Layer 3 of a small transformer language model trained on English Wikipedia (22 layers, counted from 0, width 96).
A neuron's activation on a vector x is SiLU(gate . x) times (in . x), where the dot is the dot product.
The model reads these tokens: " |" " 7" " |" " 3" " |" " 3" " |" " 116" " |" " 31" "7" " |" " 18" "6" " |" "\n" "|" " 2" " |" " y" "-" "K" "itch" "ene" "r" " Rangers" " |" " Mid" "west" " |"

The vector x that enters this layer's MLP at each token. A number n stands for (n - 500) times 0.0011.
0 " |": 444 434 518 568 515 466 425 436 405 473 511 514 428 421 435 580 518 453 538 448 412 546 456 469 495 639 500 549 362 466 495 534 564 268 492 545 462 528 510 625 408 487 545 431 541 441 464 485 441 527 269 430 517 504 480 535 511 487 619 504 419 496 546 504 520 518 516 523 464 555 502 545 457 581 450 504 413 501 532 533 513 368 465 536 508 477 469 491 476 503 550 497 564 413 452 396
1 " 7": 503 327 557 398 493 393 462 534 755 541 482 663 337 601 478 443 474 475 554 481 292 507 685 465 564 480 519 470 671 397 443 465 368 484 544 682 469 392 502 394 497 562 435 296 420 499 488 558 480 435 520 417 581 602 391 479 608 472 470 581 419 486 542 543 443 465 590 581 494 594 568 601 490 581 492 585 674 691 447 469 446 555 538 682 350 559 538 425 531 512 526 618 506 519 584 416
2 " |": 437 419 517 577 496 451 428 421 375 497 495 497 418 413 444 539 534 465 544 447 434 555 457 471 496 659 497 528 367 473 496 525 589 250 502 553 463 520 519 634 413 486 540 446 528 433 466 483 440 532 261 441 515 482 493 547 522 484 634 504 407 494 535 511 529 508 504 499 447 567 508 546 491 645 455 480 395 503 526 525 519 376 470 541 501 471 464 500 469 491 551 491 550 416 474 382
3 " 3": 464 432 556 390 612 415 500 507 668 513 516 599 376 549 478 385 464 520 485 485 456 419 650 498 561 387 594 437 574 430 474 413 471 521 552 591 466 512 459 455 587 543 437 252 387 456 510 565 552 530 468 476 564 486 491 528 677 558 483 497 401 506 445 546 444 252 532 606 492 562 499 620 472 540 554 587 549 635 468 485 479 597 513 699 414 534 729 501 524 500 515 573 497 460 521 348
4 " |": 439 415 510 581 494 450 429 417 379 501 491 495 419 420 437 538 536 467 537 450 434 558 458 471 498 661 492 527 370 480 497 526 591 251 510 562 463 519 519 637 424 488 533 450 530 434 465 485 437 531 258 446 515 483 493 543 520 474 643 501 414 496 526 514 528 506 507 495 448 569 508 549 506 638 454 476 395 506 516 528 520 386 472 537 503 470 471 505 471 488 550 489 552 412 483 378
5 " 3": 465 430 553 394 609 415 500 505 667 516 514 599 375 551 476 387 465 522 483 486 459 419 650 497 561 388 591 435 576 434 475 413 473 520 558 594 466 515 460 457 591 542 433 253 389 458 511 563 551 532 466 480 566 488 492 526 678 556 487 497 401 507 442 548 444 252 533 605 491 561 501 620 477 539 550 585 550 635 463 484 480 602 513 698 413 532 735 504 523 500 515 573 496 459 523 345
6 " |": 441 415 506 582 492 450 430 417 380 506 489 494 419 423 433 538 538 469 535 453 435 560 458 470 498 662 489 526 372 483 500 526 592 251 517 566 463 519 520 638 429 487 529 452 534 436 466 485 437 532 255 450 517 485 494 541 519 474 650 500 416 497 521 515 528 506 507 493 448 568 509 550 513 634 452 474 393 508 509 530 521 391 472 535 504 469 478 508 472 487 549 487 551 408 486 376
7 " 116": 586 258 619 423 655 534 566 671 761 359 466 569 528 776 563 450 572 513 466 437 236 534 676 523 437 469 358 360 669 477 583 533 288 576 659 344 475 393 487 384 561 477 471 417 492 444 494 527 483 330 339 366 528 505 529 381 416 500 467 431 564 405 595 446 440 532 542 679 462 480 553 608 487 488 406 479 700 706 563 592 511 548 480 496 485 593 693 581 500 496 483 544 425 355 650 435
8 " |": 450 420 521 577 495 450 428 429 391 509 491 498 414 416 433 561 524 469 535 456 432 554 453 466 498 666 485 516 363 497 491 520 583 246 525 567 464 525 517 651 422 482 539 452 543 441 463 490 446 549 243 459 510 486 483 540 525 471 666 504 424 502 534 518 521 500 513 495 446 545 505 543 495 637 461 480 388 506 513 525 523 416 473 530 492 476 470 495 478 492 553 489 553 391 489 368
9 " 31": 503 437 494 372 365 570 460 593 656 418 484 683 398 575 548 411 513 373 522 389 311 577 537 540 520 430 365 511 759 471 601 588 462 475 511 452 468 426 520 439 459 554 420 374 265 433 485 487 622 510 512 402 516 430 523 515 505 567 606 386 558 441 497 586 488 542 508 625 473 598 456 486 445 433 449 623 587 792 448 479 506 776 531 628 574 547 593 327 564 567 423 452 492 593 566 407
10 "7": 519 447 646 353 598 410 550 585 625 331 485 552 501 683 508 425 452 747 571 547 392 359 597 503 515 572 428 260 611 448 502 516 327 457 770 516 470 374 489 479 475 487 486 292 436 464 517 492 524 648 310 429 497 447 567 459 539 648 502 463 298 499 650 593 529 467 543 638 486 660 525 545 594 512 501 440 522 607 576 413 444 474 497 571 465 409 564 553 468 488 495 530 463 477 310 442
11 " |": 454 421 519 576 497 447 429 429 398 508 486 500 413 417 435 566 520 469 530 461 430 552 452 464 500 663 475 522 366 506 496 521 577 245 537 577 464 525 518 657 425 487 538 455 542 444 464 489 446 550 244 468 511 493 481 539 526 467 670 500 432 502 525 518 521 500 513 494 446 547 503 542 503 621 461 480 391 509 507 518 525 428 473 526 495 475 473 503 481 491 554 486 553 392 500 370
12 " 18": 451 503 541 320 445 469 503 678 639 655 525 558 378 425 491 617 516 338 668 526 283 680 565 526 569 335 515 511 814 422 576 492 393 522 470 447 474 428 488 353 407 437 398 490 366 412 459 521 453 425 469 383 532 645 534 397 545 413 657 460 599 498 531 450 406 592 579 537 579 668 484 654 459 374 516 666 876 790 478 440 498 472 431 581 547 706 675 403 464 497 465 509 434 515 678 558
13 "6": 504 442 635 383 600 450 514 576 668 300 513 544 518 681 498 482 428 743 597 569 364 395 591 462 515 555 506 348 626 445 535 511 383 417 789 445 470 377 495 405 523 475 439 286 428 489 529 513 580 683 319 442 543 393 537 454 571 656 494 380 378 508 688 547 501 455 554 590 464 637 479 521 573 512 535 431 456 644 553 472 449 501 502 548 541 382 567 551 470 505 484 553 475 539 309 443
14 " |": 455 419 516 573 496 447 430 427 399 516 485 502 411 416 437 565 520 470 528 462 430 552 450 464 498 659 475 525 366 510 495 519 575 248 539 583 463 526 516 658 430 487 535 455 547 446 465 487 450 555 247 471 514 497 478 537 523 472 676 501 438 502 520 515 521 501 511 491 445 547 501 540 505 615 462 479 381 508 504 517 524 428 472 521 498 477 480 506 483 490 552 482 550 388 501 369
15 "\n": 438 581 463 428 559 555 496 479 539 571 532 466 481 636 402 553 549 412 537 393 660 395 633 481 468 434 652 487 383 466 514 633 526 341 284 512 467 451 511 528 445 418 513 600 402 419 505 554 478 627 672 391 447 461 357 560 523 491 519 524 307 475 562 472 556 641 577 573 523 507 473 514 533 560 542 459 364 483 493 498 507 654 489 476 339 461 440 699 567 536 488 504 536 471 271 628
16 "|": 413 558 618 460 543 510 476 376 526 540 538 495 538 511 532 539 552 511 526 458 438 535 428 527 492 488 497 491 431 459 595 498 475 494 539 545 461 449 517 653 450 444 518 520 505 502 463 538 422 439 354 382 429 392 423 425 530 441 422 456 423 597 548 552 494 445 543 517 495 396 480 534 553 563 410 497 288 417 487 499 505 541 503 509 585 538 429 365 510 451 519 497 592 285 603 390
17 " 2": 503 456 566 345 674 437 493 479 702 538 520 608 394 633 459 398 491 545 409 423 537 422 601 499 544 404 544 388 565 482 446 400 421 449 484 632 465 525 448 388 581 528 457 314 415 509 513 520 583 526 470 462 561 501 541 580 645 549 505 526 505 545 394 537 498 299 527 627 521 594 459 540 473 498 569 587 546 599 484 464 480 619 473 720 448 560 657 462 526 530 507 553 515 465 601 369
18 " |": 454 421 517 568 499 447 431 425 433 489 483 507 408 420 445 557 516 460 529 455 422 554 448 468 509 661 480 520 377 503 483 515 562 261 532 583 463 527 517 664 440 490 535 460 539 448 460 497 456 555 252 470 522 499 473 540 515 468 666 503 443 512 507 504 520 503 519 496 447 550 502 534 493 600 468 478 388 511 514 513 528 424 469 520 489 479 465 517 484 496 555 492 552 400 489 364
19 " y": 488 641 437 450 683 555 351 589 443 439 483 616 419 615 535 438 530 463 609 480 404 430 528 483 493 512 635 465 627 521 600 543 300 577 648 368 475 574 503 4 645 563 472 670 659 486 434 479 598 606 236 513 432 471 595 635 522 615 502 436 654 474 485 472 476 516 444 542 463 627 526 438 561 540 541 545 486 587 585 486 501 326 443 537 528 473 253 509 460 399 578 548 520 674 391 566
20 "-": 484 518 446 392 438 499 519 374 425 587 556 490 454 484 667 443 484 543 484 513 646 546 415 432 567 495 459 515 455 481 427 516 439 528 548 445 464 457 452 674 412 548 490 432 424 510 494 509 479 504 376 444 340 549 531 604 569 686 412 462 498 371 446 514 505 579 540 568 464 429 474 463 464 506 464 501 259 583 515 463 482 644 421 558 446 599 468 480 508 384 477 508 682 564 753 556
21 "K": 461 464 604 299 585 461 426 503 281 280 472 508 635 722 584 472 509 436 456 464 530 446 585 584 488 453 535 591 584 470 406 511 415 626 606 453 468 515 493 382 601 543 528 449 418 643 490 516 423 499 299 482 475 552 622 381 533 505 520 470 470 492 538 480 574 624 555 388 453 740 447 451 417 548 483 499 547 541 597 459 503 578 515 487 516 325 476 592 536 561 557 438 505 471 545 588
22 "itch": 589 552 483 598 598 703 532 667 371 226 428 475 592 477 633 309 469 469 565 531 278 570 474 526 508 592 495 581 450 435 456 533 405 540 537 578 472 455 558 322 673 601 478 525 411 585 576 503 501 572 281 504 476 407 522 592 655 441 374 545 427 480 563 431 402 590 455 467 454 592 428 430 475 687 447 446 596 298 564 644 509 384 564 561 472 441 360 431 516 435 443 524 580 413 310 623
23 "ene": 497 421 650 545 508 533 434 493 391 394 504 572 515 398 472 487 440 644 523 578 456 512 510 436 436 370 502 572 549 504 578 508 660 688 472 622 469 440 456 399 659 473 566 502 473 530 442 525 410 519 246 409 525 516 706 650 540 502 449 410 513 506 500 517 544 494 464 447 437 527 355 490 509 648 513 514 482 434 485 470 508 445 489 331 516 496 518 413 598 446 470 521 394 648 324 537
24 "r": 509 599 538 549 592 476 617 438 523 310 517 490 634 457 482 730 443 409 393 611 511 689 500 432 460 467 744 469 467 521 460 507 393 444 528 469 474 314 509 557 549 539 435 459 510 506 608 521 411 562 171 435 537 454 561 498 515 665 622 557 446 502 493 497 441 550 351 474 479 557 493 366 604 519 482 486 568 434 557 464 476 673 524 523 475 523 387 458 459 534 504 506 443 579 538 525
25 " Rangers": 454 372 443 580 518 489 533 582 546 489 465 378 482 351 531 465 537 536 468 398 489 404 481 463 554 477 414 434 492 458 433 414 611 497 428 640 468 463 485 106 420 470 422 278 704 462 516 541 495 384 304 567 447 427 572 494 502 504 382 600 246 608 443 388 454 488 553 507 624 606 608 473 424 505 471 539 587 551 449 516 486 639 458 552 324 436 370 625 470 545 491 473 451 505 384 561
26 " |": 446 415 509 563 501 452 434 419 434 481 480 514 409 423 447 541 521 464 526 455 413 555 451 464 516 652 472 533 382 494 486 523 568 268 514 575 463 502 519 645 441 491 525 458 534 449 469 489 453 539 257 460 537 500 472 532 514 479 661 498 417 513 485 498 523 510 509 486 453 558 510 540 518 596 458 482 390 514 511 528 526 402 463 528 498 485 452 534 481 500 553 492 547 403 480 379
27 " Mid": 487 718 372 437 368 552 485 431 477 480 476 481 511 405 475 532 449 445 649 452 633 292 497 458 498 465 532 288 564 629 352 495 512 427 444 474 468 484 506 315 549 507 578 473 318 515 346 470 464 493 366 649 450 516 480 352 530 579 348 481 392 458 496 439 555 495 522 418 460 666 413 497 540 438 553 435 436 541 531 441 455 547 489 607 493 586 249 632 580 511 462 624 349 463 493 590
28 "west": 510 486 575 616 439 545 541 718 490 345 495 522 474 477 500 645 514 643 599 511 598 481 525 465 531 433 396 454 711 530 595 484 559 603 552 356 470 355 464 442 390 514 450 441 449 449 449 472 565 445 258 621 489 513 448 442 407 557 332 607 359 472 520 362 475 547 445 470 434 391 527 391 572 577 475 444 409 593 446 453 477 367 577 537 569 542 346 489 519 557 380 568 407 638 343 542
29 " |": 449 413 510 562 498 452 436 418 428 490 479 513 412 426 440 552 522 461 522 458 417 554 450 462 516 652 466 536 380 500 487 524 566 264 522 581 463 507 516 642 444 491 524 457 531 445 470 489 452 538 257 462 535 501 467 529 515 479 668 495 423 513 487 502 520 509 508 482 451 556 516 541 521 590 458 481 386 511 510 528 525 410 463 525 501 484 449 533 482 499 553 491 547 398 497 378

Each question shows the input weights of one neuron of the MLP. A number n stands for (n - 500) times 0.002.

n19 gate: 472 621 326 493 493 582 411 722 527 469 423 341 591 376 551 373 467 234 357 457 466 489 475 721 473 532 818 371 479 707 346 425 404 490 530 447 533 481 534 468 636 696 389 655 513 650 571 523 330 376 534 413 604 215 439 590 297 376 553 601 721 291 631 464 591 627 187 612 451 445 442 388 564 667 426 489 370 360 356 441 606 543 344 515 539 311 314 387 496 500 532 496 486 566 507 571
n19 in: 493 587 378 454 503 547 542 732 478 435 424 463 696 475 653 430 535 262 348 311 482 480 530 601 456 456 645 401 444 740 442 375 520 602 595 404 415 475 565 402 699 699 522 692 430 554 677 558 515 483 410 449 542 307 429 609 342 464 642 568 717 398 638 450 486 477 249 624 443 452 595 340 415 705 293 579 417 372 357 560 531 520 309 514 540 443 465 393 578 469 611 478 416 617 440 673
Its three highest activations, in order, are on tokens 22 "itch", 19 " y", 24 "r"

n154 gate: 670 418 353 374 387 405 557 722 446 744 460 471 436 441 609 457 409 759 551 329 493 447 434 434 518 512 743 314 382 711 504 676 615 577 803 389 448 590 242 522 547 368 598 604 684 250 421 719 455 287 540 676 440 672 537 396 637 545 276 609 454 461 600 293 407 476 536 361 671 458 270 404 539 550 488 412 708 454 659 417 253 248 369 427 636 342 673 169 582 551 583 450 446 259 614 611
n154 in: 837 538 380 292 395 362 469 616 439 737 525 504 441 373 598 512 364 585 484 423 550 428 354 512 584 558 640 375 485 735 459 519 596 736 660 435 471 579 368 503 507 431 558 563 645 223 330 591 583 358 467 632 428 627 724 456 661 613 334 609 607 468 723 296 447 396 445 367 577 520 508 449 367 512 466 451 707 439 671 500 264 266 492 445 821 335 650 285 492 674 665 642 400 418 547 553
Its three highest activations, in order, are on tokens 15 "\n", 9 " 31", 24 "r"

n107 gate: 523 553 671 516 666 438 636 661 588 619 376 773 496 449 492 699 517 390 428 442 418 618 244 183 590 417 389 362 322 564 447 392 762 746 531 569 569 580 349 310 618 465 647 392 492 589 517 500 554 352 400 471 744 641 368 729 203 330 386 383 660 608 413 484 363 540 342 728 557 559 724 487 336 508 120 224 474 358 592 422 386 421 581 322 328 496 516 349 505 560 500 285 384 628 364 488
n107 in: 474 480 676 550 746 480 652 619 592 515 411 637 581 556 516 699 422 355 342 496 476 644 145 302 599 536 443 376 334 529 572 381 586 788 638 531 397 543 453 294 628 538 572 466 552 674 550 496 586 516 473 476 742 651 464 690 244 380 403 364 580 521 450 476 340 569 435 718 700 524 577 548 421 465 222 231 478 460 576 425 492 344 750 236 418 705 654 363 595 622 583 397 448 706 332 602
Its three highest activations, in order, are on tokens 23 "ene", 27 " Mid", 15 "\n"

n102 gate: 623 582 541 528 518 625 488 626 543 472 612 237 452 612 231 579 522 223 422 608 637 578 633 561 703 557 469 658 430 400 338 655 553 452 813 521 584 415 504 383 527 337 508 375 649 542 500 380 535 448 618 493 481 504 536 308 640 601 451 475 467 601 508 500 791 289 465 508 485 335 395 540 406 507 375 508 500 523 663 237 574 362 622 493 397 389 323 372 350 444 446 516 662 319 500 739
n102 in: 504 462 367 452 552 645 725 527 342 644 414 651 422 510 570 194 431 660 557 563 358 555 559 441 337 625 550 493 734 532 504 451 486 324 447 651 500 485 567 574 308 482 672 413 392 575 485 410 639 550 503 310 698 507 302 322 150 500 428 654 500 558 325 472 437 460 374 492 467 670 674 546 456 569 576 648 285 519 542 415 504 528 454 561 417 576 757 583 565 550 538 387 336 577 434 545
On which token does it fire most, and how strongly? 23 "ene", at about 0.016

n152 gate: 555 522 460 533 455 511 415 368 348 308 473 448 551 437 632 535 705 694 469 489 454 360 406 524 476 475 386 381 470 615 622 545 572 552 482 470 523 605 488 490 442 471 467 438 500 461 491 575 623 574 493 500 517 447 611 471 519 371 538 447 485 575 698 472 589 505 476 542 404 376 479 545 529 411 648 683 525 224 606 583 429 388 261 606 387 483 468 620 518 454 508 747 483 586 495 637
n152 in: 311 551 644 508 527 392 488 561 467 516 340 422 497 631 511 582 599 470 533 538 507 438 606 512 462 302 596 521 306 562 456 514 575 507 513 414 584 386 710 404 484 537 561 516 380 494 477 447 400 436 397 355 483 306 576 421 505 600 367 541 555 582 540 486 651 500 426 717 543 655 447 629 440 573 317 387 438 601 497 346 536 352 586 461 468 492 554 589 592 399 541 485 530 634 500 365
On which token does it fire most? 23 "ene"

n171 gate: 604 552 590 722 528 341 555 473 377 728 478 479 422 487 486 227 619 660 432 587 503 383 681 559 481 403 243 460 449 676 358 563 655 417 543 414 552 590 608 601 725 632 500 608 434 444 321 496 534 482 563 324 475 433 556 511 358 530 705 588 619 515 445 486 622 708 599 290 467 227 617 676 595 368 590 504 538 613 535 504 532 539 375 640 704 538 437 330 431 500 514 530 416 705 418 362
n171 in: 527 465 736 720 567 305 544 411 432 689 549 476 450 299 603 423 544 539 493 602 606 413 679 478 382 391 305 386 435 681 391 655 705 516 450 369 477 530 692 519 783 674 688 466 483 489 404 538 572 439 409 415 409 291 623 562 479 610 617 535 704 570 356 353 556 568 573 220 441 468 614 532 566 427 597 455 551 549 592 508 482 486 569 666 656 591 460 412 700 413 437 454 451 649 292 312
Its two highest activations, in order, are on tokens 1 " 7", 15 "\n"

n81 gate: 323 374 651 493 695 726 339 652 503 407 592 312 656 567 643 656 690 449 324 391 558 548 604 456 658 418 504 362 562 400 496 549 548 440 775 559 600 460 484 431 496 311 544 381 805 372 794 669 673 252 581 496 558 516 522 407 418 665 569 274 531 504 383 396 421 618 635 528 571 481 650 549 488 474 537 595 415 635 556 359 351 455 630 423 386 500 390 486 488 408 570 265 803 475 451 729
n81 in: 389 500 561 591 652 353 402 617 433 686 570 435 627 487 402 478 464 408 436 587 542 337 641 533 702 366 454 431 409 361 304 552 750 390 520 656 529 355 677 305 559 522 533 397 513 382 638 567 687 472 521 497 404 500 548 360 579 735 764 549 602 713 710 479 507 497 700 284 496 489 522 382 605 311 476 401 494 388 549 446 408 702 383 415 384 452 451 371 375 614 558 358 597 640 520 333
On which token does it fire most? 25 " Rangers"

n77 gate: 671 508 514 455 500 449 664 387 632 578 449 463 552 511 576 510 463 518 447 534 536 461 466 386 491 453 500 430 541 533 424 584 490 435 451 500 512 502 456 533 541 540 672 567 530 547 473 513 372 577 526 570 621 441 597 531 567 425 543 470 491 488 490 512 557 479 639 340 548 464 571 434 517 457 457 391 442 513 522 395 431 528 537 366 561 581 547 443 463 427 449 337 494 557 472 459
n77 in: 492 487 473 496 573 569 597 511 593 574 346 517 603 474 485 449 485 510 515 440 497 447 543 476 395 459 479 466 502 535 480 491 382 462 449 594 388 542 400 576 466 679 450 578 495 542 461 454 456 376 479 500 457 441 547 395 463 560 484 524 534 463 498 541 490 509 584 325 449 511 405 555 600 481 546 358 437 514 459 539 529 557 520 350 524 498 516 502 504 579 452 445 464 547 530 448
On which token does it fire most, and how strongly? 19 " y", at about 0.016

n74 gate: 447 446 494 600 531 649 597 489 524 489 464 570 422 505 721 491 509 505 497 409 384 514 585 576 472 452 410 424 619 559 415 588 387 563 492 494 419 616 625 470 576 509 720 484 449 436 592 653 672 587 441 506 521 310 690 636 443 454 698 454 429 547 557 458 591 328 348 531 395 512 611 672 387 475 567 780 433 431 597 459 436 621 701 442 461 511 519 555 550 509 483 522 711 492 519 638
n74 in: 440 578 360 683 560 583 298 531 575 464 569 620 335 462 451 263 435 376 361 459 502 484 651 598 391 546 446 469 426 642 480 497 465 531 482 367 543 453 613 376 598 580 410 487 459 485 429 614 324 553 432 555 413 328 687 452 554 465 534 486 625 537 585 543 549 411 556 462 375 393 629 595 508 379 551 474 532 467 470 593 370 634 544 600 471 573 536 420 666 386 481 456 603 484 416 556
Its two highest activations, in order, are on tokens 9 " 31", 19 " y"

n76 gate: 536 415 367 547 444 490 463 502 535 478 508 537 448 552 403 534 597 486 601 609 579 346 513 527 451 369 430 529 527 510 443 553 618 538 533 657 532 375 670 551 478 500 340 478 514 606 386 418 514 337 535 368 500 296 662 389 402 552 495 398 446 460 330 560 551 386 528 467 553 567 684 459 492 477 300 714 569 516 541 419 425 600 379 567 472 465 553 556 461 513 543 473 604 600 500 440
n76 in: 540 512 532 297 585 469 519 514 549 620 441 372 463 468 451 523 492 511 473 420 464 631 548 469 503 517 595 567 514 502 477 469 323 385 502 500 369 705 451 532 544 444 673 498 611 428 568 513 490 747 423 532 557 623 406 465 464 552 595 488 538 548 621 411 410 472 613 565 561 431 476 461 578 531 643 364 384 518 456 495 586 442 545 342 505 399 585 435 495 607 524 479 425 500 541 433
On which token does it fire most, and how strongly? 22 "itch", at about 0.032

n188 gate: 457 559 451 564 354 365 268 379 679 540 554 535 536 419 407 584 355 380 552 479 551 406 465 509 432 524 562 525 370 601 414 563 368 608 480 427 698 573 589 450 537 591 630 477 595 475 587 465 545 694 774 593 549 613 491 506 704 561 454 425 544 416 721 527 475 577 500 522 450 250 641 572 543 488 485 597 457 343 584 516 409 515 474 515 641 491 391 432 513 506 692 465 601 500 570 523
n188 in: 561 736 473 634 488 601 487 241 570 511 457 328 533 415 526 470 461 628 452 570 575 543 503 519 365 379 397 517 477 587 475 602 454 433 574 237 563 550 494 490 472 402 662 413 527 544 415 512 466 544 472 444 461 423 428 430 569 171 565 576 588 548 436 517 571 598 335 534 433 503 525 357 418 800 543 648 624 570 471 516 417 602 592 533 603 572 420 600 535 369 503 437 567 494 475 589
Its two highest activations, in order, are on tokens 10 "7", 7 " 116"

n94 gate: 489 533 528 388 230 386 519 373 406 348 608 480 572 639 350 405 577 515 572 446 445 483 507 561 485 564 387 439 379 288 428 277 527 506 529 444 649 670 468 482 395 493 500 484 313 229 853 547 696 552 666 313 409 382 537 605 678 366 490 700 447 553 631 286 665 516 408 471 564 503 562 453 458 446 527 639 479 566 591 489 390 313 584 562 407 631 344 377 452 351 513 420 554 549 522 590
n94 in: 493 481 380 497 565 580 460 516 302 308 438 433 424 299 500 497 299 467 384 461 556 510 490 431 588 619 667 352 431 553 739 205 490 428 555 350 570 528 479 301 451 558 580 369 454 472 480 549 577 559 436 510 242 497 474 685 568 193 532 454 458 412 700 352 603 469 549 493 616 421 616 604 470 471 621 610 585 437 542 575 437 520 377 477 484 494 335 565 592 483 699 489 490 397 317 637
Its three highest activations, in order, are on tokens 22 "itch", 7 " 116", 15 "\n"

n145 gate: 535 508 566 482 310 442 566 399 458 605 386 455 546 455 360 450 608 515 516 489 482 424 561 579 558 667 441 541 394 591 603 781 447 441 636 455 527 649 397 465 611 447 494 528 447 600 679 672 635 473 608 371 563 523 428 519 458 471 492 505 586 503 425 542 443 515 442 618 545 530 514 409 455 450 584 410 512 332 444 718 470 476 628 577 516 468 596 480 345 456 354 491 593 621 535 339
n145 in: 500 497 713 513 372 453 518 596 558 668 542 541 450 498 376 557 481 510 441 633 421 369 508 519 511 435 525 483 462 500 626 652 490 537 554 605 367 649 589 550 453 434 425 671 471 400 505 486 399 497 543 584 524 564 523 424 451 607 526 432 488 348 467 534 464 452 548 629 519 582 325 455 655 425 397 525 472 469 442 610 521 271 514 503 580 557 441 615 474 653 347 633 563 611 677 423
Its three highest activations, in order, are on tokens 25 " Rangers", 21 "K", 24 "r"

n86 gate: 463 517 416 431 527 436 466 458 291 348 522 440 411 367 582 644 441 454 628 466 340 327 524 500 734 252 635 346 375 681 500 304 533 679 376 430 441 464 608 420 455 362 366 435 348 681 564 616 544 349 451 402 524 461 712 419 386 464 569 568 469 504 610 389 306 539 448 409 472 397 555 578 275 332 520 546 558 256 493 511 490 293 460 600 633 470 631 565 474 348 517 438 665 523 332 517
n86 in: 317 445 336 375 555 558 434 420 292 351 544 350 581 494 490 781 568 361 776 555 488 432 552 537 747 362 652 441 439 600 463 424 613 674 392 367 514 243 651 491 566 413 311 533 322 507 652 545 530 500 569 413 600 617 766 475 497 459 591 650 548 414 529 483 360 523 357 340 391 430 653 503 309 393 599 602 509 301 472 427 493 479 346 479 548 497 647 570 674 277 558 418 552 543 500 394
On which token does it fire most? 12 " 18"

n10 gate: 528 561 719 331 550 586 602 503 563 614 465 387 606 493 638 380 422 622 695 504 407 507 450 420 434 432 607 333 518 366 569 431 443 490 408 415 524 794 773 481 524 341 519 462 720 392 345 202 562 706 559 362 537 397 615 691 446 512 856 677 626 463 752 589 397 524 622 686 451 405 741 522 601 479 511 534 373 357 533 416 496 366 535 459 678 343 500 393 354 360 539 445 385 514 551 550
n10 in: 404 427 497 621 410 332 436 371 485 366 664 513 375 303 382 510 486 399 387 437 391 287 467 493 525 311 411 573 380 668 643 517 484 574 368 379 430 436 308 468 528 612 564 494 522 464 591 718 547 595 486 617 383 323 573 469 553 425 304 594 494 500 291 427 337 423 616 335 493 510 554 580 486 143 533 535 603 441 430 526 636 476 464 582 655 636 478 695 646 596 550 554 723 500 428 668
On which token does it fire most? 1 " 7"

n66 gate: 615 482 385 407 450 453 574 520 617 507 471 598 486 534 342 509 390 465 572 466 386 511 626 592 554 398 589 504 564 593 544 573 417 586 538 558 455 571 459 594 500 443 624 448 443 420 467 600 358 532 475 566 631 464 434 344 437 436 498 537 492 505 426 502 411 478 421 659 543 385 571 612 467 595 484 385 551 586 441 480 389 630 505 423 484 545 534 522 428 367 374 456 548 500 572 446
n66 in: 523 505 507 439 444 573 565 554 489 513 500 439 571 548 561 531 538 540 521 491 604 607 406 475 402 470 527 489 545 350 488 493 507 404 459 559 485 535 512 463 423 488 517 540 615 562 532 368 595 491 392 502 584 397 558 592 532 562 414 484 494 702 369 594 576 482 626 532 532 653 477 263 396 544 379 559 471 479 533 362 710 488 475 507 351 378 517 578 584 657 498 487 521 415 513 507
On which token does it fire most? 17 " 2"

n113 gate: 600 399 453 656 150 654 487 394 356 231 289 489 465 354 370 464 508 431 488 580 500 642 678 500 521 413 417 493 733 523 610 317 511 571 521 754 554 488 342 483 673 504 520 617 397 484 440 573 586 659 526 347 406 552 458 528 726 606 545 595 458 362 560 443 581 628 305 382 476 246 430 382 544 383 672 576 621 247 443 769 593 435 545 177 582 545 518 293 554 566 319 488 595 628 450 691
n113 in: 608 460 500 500 368 694 454 480 369 161 374 649 425 174 364 461 402 488 472 601 628 550 497 600 522 507 426 455 589 653 641 287 607 539 478 633 452 442 378 390 714 589 486 562 418 547 429 569 551 500 363 503 396 546 426 479 507 384 500 558 621 458 511 403 504 610 412 478 606 353 664 392 535 376 530 521 543 369 405 828 493 473 537 279 567 577 449 432 577 586 390 558 493 558 275 710
Its two highest activations, in order, are on tokens 23 "ene", 22 "itch"

n139 gate: 500 514 308 420 418 461 480 465 322 332 599 451 583 406 540 612 607 614 394 393 623 279 457 424 369 532 551 456 371 566 255 486 398 541 581 167 479 412 584 550 466 744 446 521 721 473 418 573 496 620 491 468 559 723 351 452 280 242 490 410 605 418 776 486 511 507 418 446 639 402 488 428 560 465 560 489 477 447 633 520 245 590 636 434 542 493 287 408 640 485 259 697 225 442 493 500
n139 in: 609 465 591 617 546 517 667 592 588 567 504 320 604 493 284 573 507 622 478 391 546 389 507 425 572 483 413 533 620 612 733 623 524 509 480 635 538 523 470 423 520 489 470 581 612 293 382 432 428 704 485 606 424 563 644 317 441 409 668 404 351 654 445 598 384 611 696 421 297 340 519 627 522 587 580 485 270 422 355 290 403 482 672 424 611 283 726 648 308 482 204 405 627 558 596 684
On which token does it fire most? 1 " 7"

n190 gate: 514 524 424 488 535 610 421 490 492 486 588 476 402 490 535 393 409 494 437 553 456 448 441 454 627 522 494 521 398 494 498 447 488 491 473 506 430 432 634 464 471 481 570 532 529 739 556 449 504 546 555 469 587 502 388 459 474 414 406 442 485 521 453 502 600 494 435 489 496 394 491 591 363 457 587 658 502 557 519 473 358 446 634 500 575 594 572 647 444 422 504 491 381 543 513 579
n190 in: 448 485 380 485 506 464 571 546 479 465 506 436 554 552 554 538 630 484 714 502 420 593 526 389 473 489 476 513 474 565 543 549 474 424 509 515 475 482 461 512 448 484 392 467 571 400 615 616 502 469 490 391 573 488 574 540 434 525 468 324 542 494 419 406 492 460 595 396 520 483 484 433 506 630 466 450 548 507 439 450 403 450 403 568 431 515 561 442 548 549 459 529 538 495 454 448
On which token does it fire most? 21 "K"

n244 gate: 386 500 422 652 460 259 270 454 478 225 687 351 500 410 609 508 463 518 553 444 545 390 663 551 668 631 470 292 225 525 513 692 559 638 530 492 490 689 670 479 538 630 812 569 549 500 609 628 517 463 579 700 504 369 301 421 421 496 403 488 302 425 400 619 746 607 365 461 358 217 401 408 521 682 579 698 840 622 684 332 427 460 335 516 433 555 263 477 504 737 658 560 496 450 661 602
n244 in: 346 492 390 636 385 289 366 353 527 288 671 359 633 469 620 603 241 455 622 463 574 383 606 483 558 671 410 372 297 648 474 648 520 805 461 540 541 725 723 453 500 470 733 524 331 614 436 632 602 554 528 648 369 444 332 406 325 482 432 516 338 363 436 565 709 571 424 509 285 330 465 385 517 663 423 686 701 508 743 305 312 372 202 445 427 488 194 457 531 752 573 629 328 433 696 536
On which token does it fire most, and how strongly? 27 " Mid", at about 0.15